Layer 7 of a small transformer language model trained on English Wikipedia (16 layers, counted from 0, width 96).
A neuron's activation on a vector x is squared ReLU(weights . x), where the dot is the dot product.

Input weights of the MLP neurons that the questions are about. A number n stands for (n - 500) times 0.0017.
n27: 510 273 369 537 579 678 405 692 454 451 582 443 405 568 578 454 422 587 211 496 720 512 624 698 532 442 446 777 431 670 439 440 496 452 316 651 515 400 319 461 382 402 637 427 518 489 542 449 408 481 567 463 425 344 382 494 470 593 552 409 704 470 516 523 326 323 544 270 449 399 575 507 516 535 566 462 487 639 584 22 493 465 450 565 366 658 496 603 642 307 599 549 440 481 610 428
n61: 526 592 500 584 504 601 475 598 412 591 399 496 616 669 421 452 550 303 544 821 551 560 375 538 471 517 529 317 530 596 335 545 723 961 477 604 758 432 561 474 195 407 420 491 322 492 352 604 319 500 621 492 542 470 626 584 515 616 661 460 660 303 487 753 500 454 329 79 638 454 387 634 324 533 458 568 458 434 266 391 384 565 222 485 420 477 545 707 561 371 349 539 596 608 633 637
n115: 359 476 591 353 603 509 273 556 548 813 467 464 259 681 437 804 631 667 578 416 552 504 354 314 484 768 464 307 463 524 243 599 554 477 617 619 420 574 577 222 378 563 229 269 337 433 645 428 320 553 645 724 863 375 616 681 648 508 496 83 483 550 700 562 431 388 298 354 336 475 527 626 406 612 450 539 629 529 626 458 492 480 508 378 246 594 558 269 708 419 475 580 491 154 476 712
n128: 641 401 561 576 561 451 259 541 476 496 688 185 638 497 584 651 674 685 454 573 552 485 255 780 631 462 461 305 461 374 527 556 486 689 507 403 567 523 431 532 648 441 483 428 568 521 382 557 451 374 671 511 629 452 535 525 406 497 391 554 437 404 446 519 104 688 730 546 426 649 360 540 465 401 558 597 510 580 731 485 618 569 497 461 517 354 426 429 447 401 517 593 458 357 355 400
n211: 447 538 512 378 606 534 340 476 455 520 788 392 261 464 579 565 659 562 387 564 440 447 610 404 621 952 686 451 380 392 330 553 628 350 611 486 532 543 517 542 343 652 511 223 555 508 470 500 209 334 664 469 596 679 332 607 641 433 408 492 539 386 634 594 571 196 597 529 580 668 656 576 441 455 473 588 360 521 593 555 536 637 590 591 579 368 397 467 594 474 496 270 674 305 419 615
n248: 415 526 585 260 469 446 474 489 346 299 617 453 619 469 532 578 497 390 353 640 372 644 576 690 535 457 552 406 443 550 448 585 252 609 435 520 354 351 818 516 600 458 493 606 626 711 471 459 457 457 371 325 291 428 446 677 386 382 549 256 551 649 488 418 440 452 609 210 565 722 428 407 641 529 168 539 572 382 475 410 441 659 418 493 571 552 464 671 532 525 431 488 468 260 392 311
n265: 557 457 576 600 621 425 361 403 402 493 560 376 493 536 593 533 410 541 537 699 540 379 310 414 473 500 469 434 541 559 490 468 378 715 337 698 457 589 386 556 528 675 711 493 409 456 453 555 625 652 462 304 600 443 456 558 403 348 596 541 580 609 732 467 759 679 409 369 623 503 456 403 413 762 591 476 500 308 290 617 318 564 458 391 601 365 281 615 590 431 510 637 524 435 453 541
n281: 497 500 492 476 550 644 333 512 496 449 548 463 571 532 488 556 553 598 488 474 844 539 563 426 516 532 440 384 466 527 384 621 466 696 517 360 382 203 420 507 442 369 467 432 534 437 357 147 445 548 635 492 372 473 641 446 827 442 536 537 434 451 533 592 589 469 504 776 588 423 330 482 735 654 500 503 260 371 282 488 567 467 556 415 540 625 686 707 687 579 365 598 581 318 539 269
n337: 489 507 554 364 627 485 612 651 182 286 399 275 347 518 549 625 618 473 20 384 559 441 436 540 400 390 350 542 518 566 307 616 616 762 500 545 496 197 623 630 451 637 463 631 573 466 377 295 522 484 521 671 599 500 390 387 417 518 522 479 575 613 276 545 232 606 630 409 486 585 530 435 605 377 270 571 624 656 574 496 518 415 564 663 440 504 375 536 510 577 337 632 627 605 576 462

Each question shows a token from some text and the vector x that enters the MLP there. A number n stands for (n - 500) times 0.0098.

"io": 661 424 599 747 539 589 397 663 492 644 423 537 509 416 360 637 503 598 616 469 324 469 625 440 503 391 636 642 443 520 592 611 604 414 530 551 316 527 329 613 631 517 545 651 424 483 509 532 466 290 421 432 558 640 540 501 412 502 313 588 540 558 436 590 461 365 569 504 564 442 677 491 382 502 389 779 621 353 571 686 534 464 544 536 486 597 484 424 519 474 477 688 522 662 504 543
The neuron with the highest activation: n128

".": 626 405 576 522 646 594 432 582 588 635 559 728 466 565 382 498 517 652 428 515 476 666 507 456 444 421 560 500 514 421 540 422 591 380 470 536 358 419 419 428 506 631 617 542 405 534 677 541 457 258 459 411 342 592 481 542 380 688 338 758 586 497 465 662 543 426 556 553 727 523 464 516 385 459 464 547 606 281 586 435 327 645 593 516 452 416 490 581 534 387 501 713 447 529 411 626
Which three neurons fire most, strongest first? n27, n211, n265

"===": 746 472 636 597 649 597 545 687 454 663 640 677 406 504 389 522 517 594 431 451 432 495 506 471 444 412 510 556 434 510 588 535 576 416 515 519 449 412 416 451 676 434 581 616 381 570 615 544 470 492 367 302 332 607 502 376 489 568 294 695 472 522 378 762 447 550 668 646 618 510 494 497 437 483 415 512 599 322 709 492 534 528 691 586 419 465 617 571 470 424 499 648 395 476 451 565
Which two neurons fire most, strongest first? n128, n27

"0": 635 539 491 597 539 480 471 611 475 674 515 497 492 459 417 610 463 622 617 377 533 533 562 441 622 527 521 517 462 445 429 420 774 507 490 638 416 316 325 579 504 840 617 673 304 690 461 545 548 370 403 418 463 470 492 402 288 466 370 609 406 581 321 744 644 528 655 621 517 462 542 598 466 510 417 495 577 564 511 569 490 485 590 458 506 510 569 472 442 512 436 594 387 531 339 608
Which three neurons fire most, strongest first? n337, n265, n128

" T": 582 488 546 595 515 613 521 644 612 664 583 531 703 474 448 666 598 428 614 390 478 465 642 468 605 434 541 447 490 602 389 504 626 533 483 632 164 516 320 539 559 523 599 724 418 498 618 505 339 365 449 406 431 662 569 506 470 461 430 573 479 401 251 464 583 596 522 541 450 516 585 494 462 504 343 608 597 389 487 706 342 413 489 484 452 548 493 564 552 506 400 643 329 471 303 564
Which three neurons fire most, strongest first? n265, n281, n248

" very": 623 478 527 654 626 484 463 642 383 620 544 665 540 535 325 739 620 633 493 357 662 688 627 409 409 568 573 444 469 483 621 635 556 335 750 442 579 556 455 548 400 426 499 559 418 538 493 725 506 288 431 532 442 737 562 398 349 443 498 510 574 471 483 595 662 368 648 521 482 411 481 485 339 639 353 483 577 493 652 588 523 478 590 483 545 626 567 481 501 468 550 508 513 588 440 508
Which two neurons fire most, strongest first? n211, n115

"\n": 660 491 641 742 569 639 529 580 547 624 459 772 410 452 417 517 528 582 574 481 406 474 613 444 510 391 671 429 548 510 529 412 559 307 556 573 401 387 402 435 612 618 595 551 460 636 567 477 401 405 392 382 300 643 570 495 433 564 412 570 525 507 424 698 467 566 883 474 699 513 540 418 513 447 417 453 587 364 624 427 519 584 512 631 499 532 645 573 542 520 491 522 392 555 480 553
The most active neuron and its activation: n27, at about 0.15

",": 772 497 614 639 640 591 533 678 594 711 553 757 501 620 458 650 587 510 469 506 586 539 522 442 465 459 507 455 439 538 601 566 495 277 467 587 474 567 290 478 564 504 577 562 404 677 736 675 413 397 531 400 366 465 503 434 407 540 392 729 410 590 512 620 676 452 590 554 538 433 435 514 384 414 454 554 541 482 648 590 462 366 528 442 393 546 519 548 454 429 428 668 409 528 515 630
The neuron with the highest activation: n27

"S": 749 458 640 569 680 581 614 572 576 578 510 612 473 480 447 649 540 430 504 391 636 512 578 323 464 460 476 540 445 468 488 578 489 458 426 558 253 398 479 691 578 557 525 714 392 646 522 473 469 405 359 478 256 711 671 466 480 428 563 440 378 459 413 602 577 523 707 527 499 542 395 557 340 549 454 563 623 500 593 584 428 608 648 496 497 565 564 511 498 596 294 654 356 554 389 443
Which three neurons fire most, strongest first? n281, n337, n248

" A": 666 458 593 615 644 503 530 577 463 516 633 537 612 437 369 695 521 603 663 455 413 440 548 387 468 432 563 469 613 562 481 589 559 579 561 592 133 559 394 508 618 487 492 694 313 621 587 543 506 304 525 435 396 606 639 503 448 415 541 562 525 579 281 500 606 491 671 530 419 445 619 468 462 448 222 520 590 558 634 577 490 487 642 535 418 546 529 565 478 492 416 678 413 511 449 643
Which three neurons fire most, strongest first? n337, n248, n128

" of": 758 539 508 593 640 497 607 562 504 667 560 654 550 517 341 610 609 473 656 421 485 605 492 466 486 416 735 367 582 446 538 373 538 407 509 574 468 519 432 548 338 623 521 627 389 462 521 585 488 324 469 337 370 654 591 481 425 608 494 672 586 568 481 578 632 332 659 478 614 526 536 516 478 560 369 660 703 346 618 475 450 492 579 495 408 474 556 535 355 512 449 685 321 645 428 536
The neuron with the highest activation: n61

"g": 591 573 676 689 488 576 616 642 501 669 560 526 564 535 399 681 554 512 542 478 469 508 612 492 581 496 546 530 228 456 497 437 497 389 513 405 157 563 513 494 507 520 545 682 531 678 567 585 467 213 444 418 397 623 501 596 430 393 326 458 407 524 388 469 544 467 446 500 623 481 631 502 366 510 365 775 495 376 503 569 479 455 560 473 274 638 540 516 495 450 553 513 477 605 504 534
The neuron with the highest activation: n248

"we": 509 525 593 529 595 610 567 653 513 654 382 544 501 440 324 628 342 646 530 435 428 568 493 412 545 345 485 487 395 593 560 376 748 570 568 592 333 457 248 662 663 504 554 604 592 487 596 673 495 356 428 463 536 561 527 511 486 583 462 542 470 597 396 634 512 470 472 596 568 403 596 633 376 555 535 625 533 414 612 735 405 548 439 580 479 564 566 522 542 575 427 825 497 646 509 610
Which three neurons fire most, strongest first? n337, n265, n61

"–": 701 519 591 679 571 583 561 565 438 557 472 556 664 503 383 597 361 524 546 556 473 612 494 384 385 373 490 454 516 516 587 535 662 353 521 615 319 558 269 579 533 395 589 536 292 564 404 476 440 467 507 423 451 677 550 557 316 569 427 543 559 618 400 675 693 606 566 650 690 508 525 544 297 513 309 463 487 388 592 493 474 512 488 331 410 385 560 558 594 649 363 631 460 519 430 401
Which three neurons fire most, strongest first? n265, n61, n281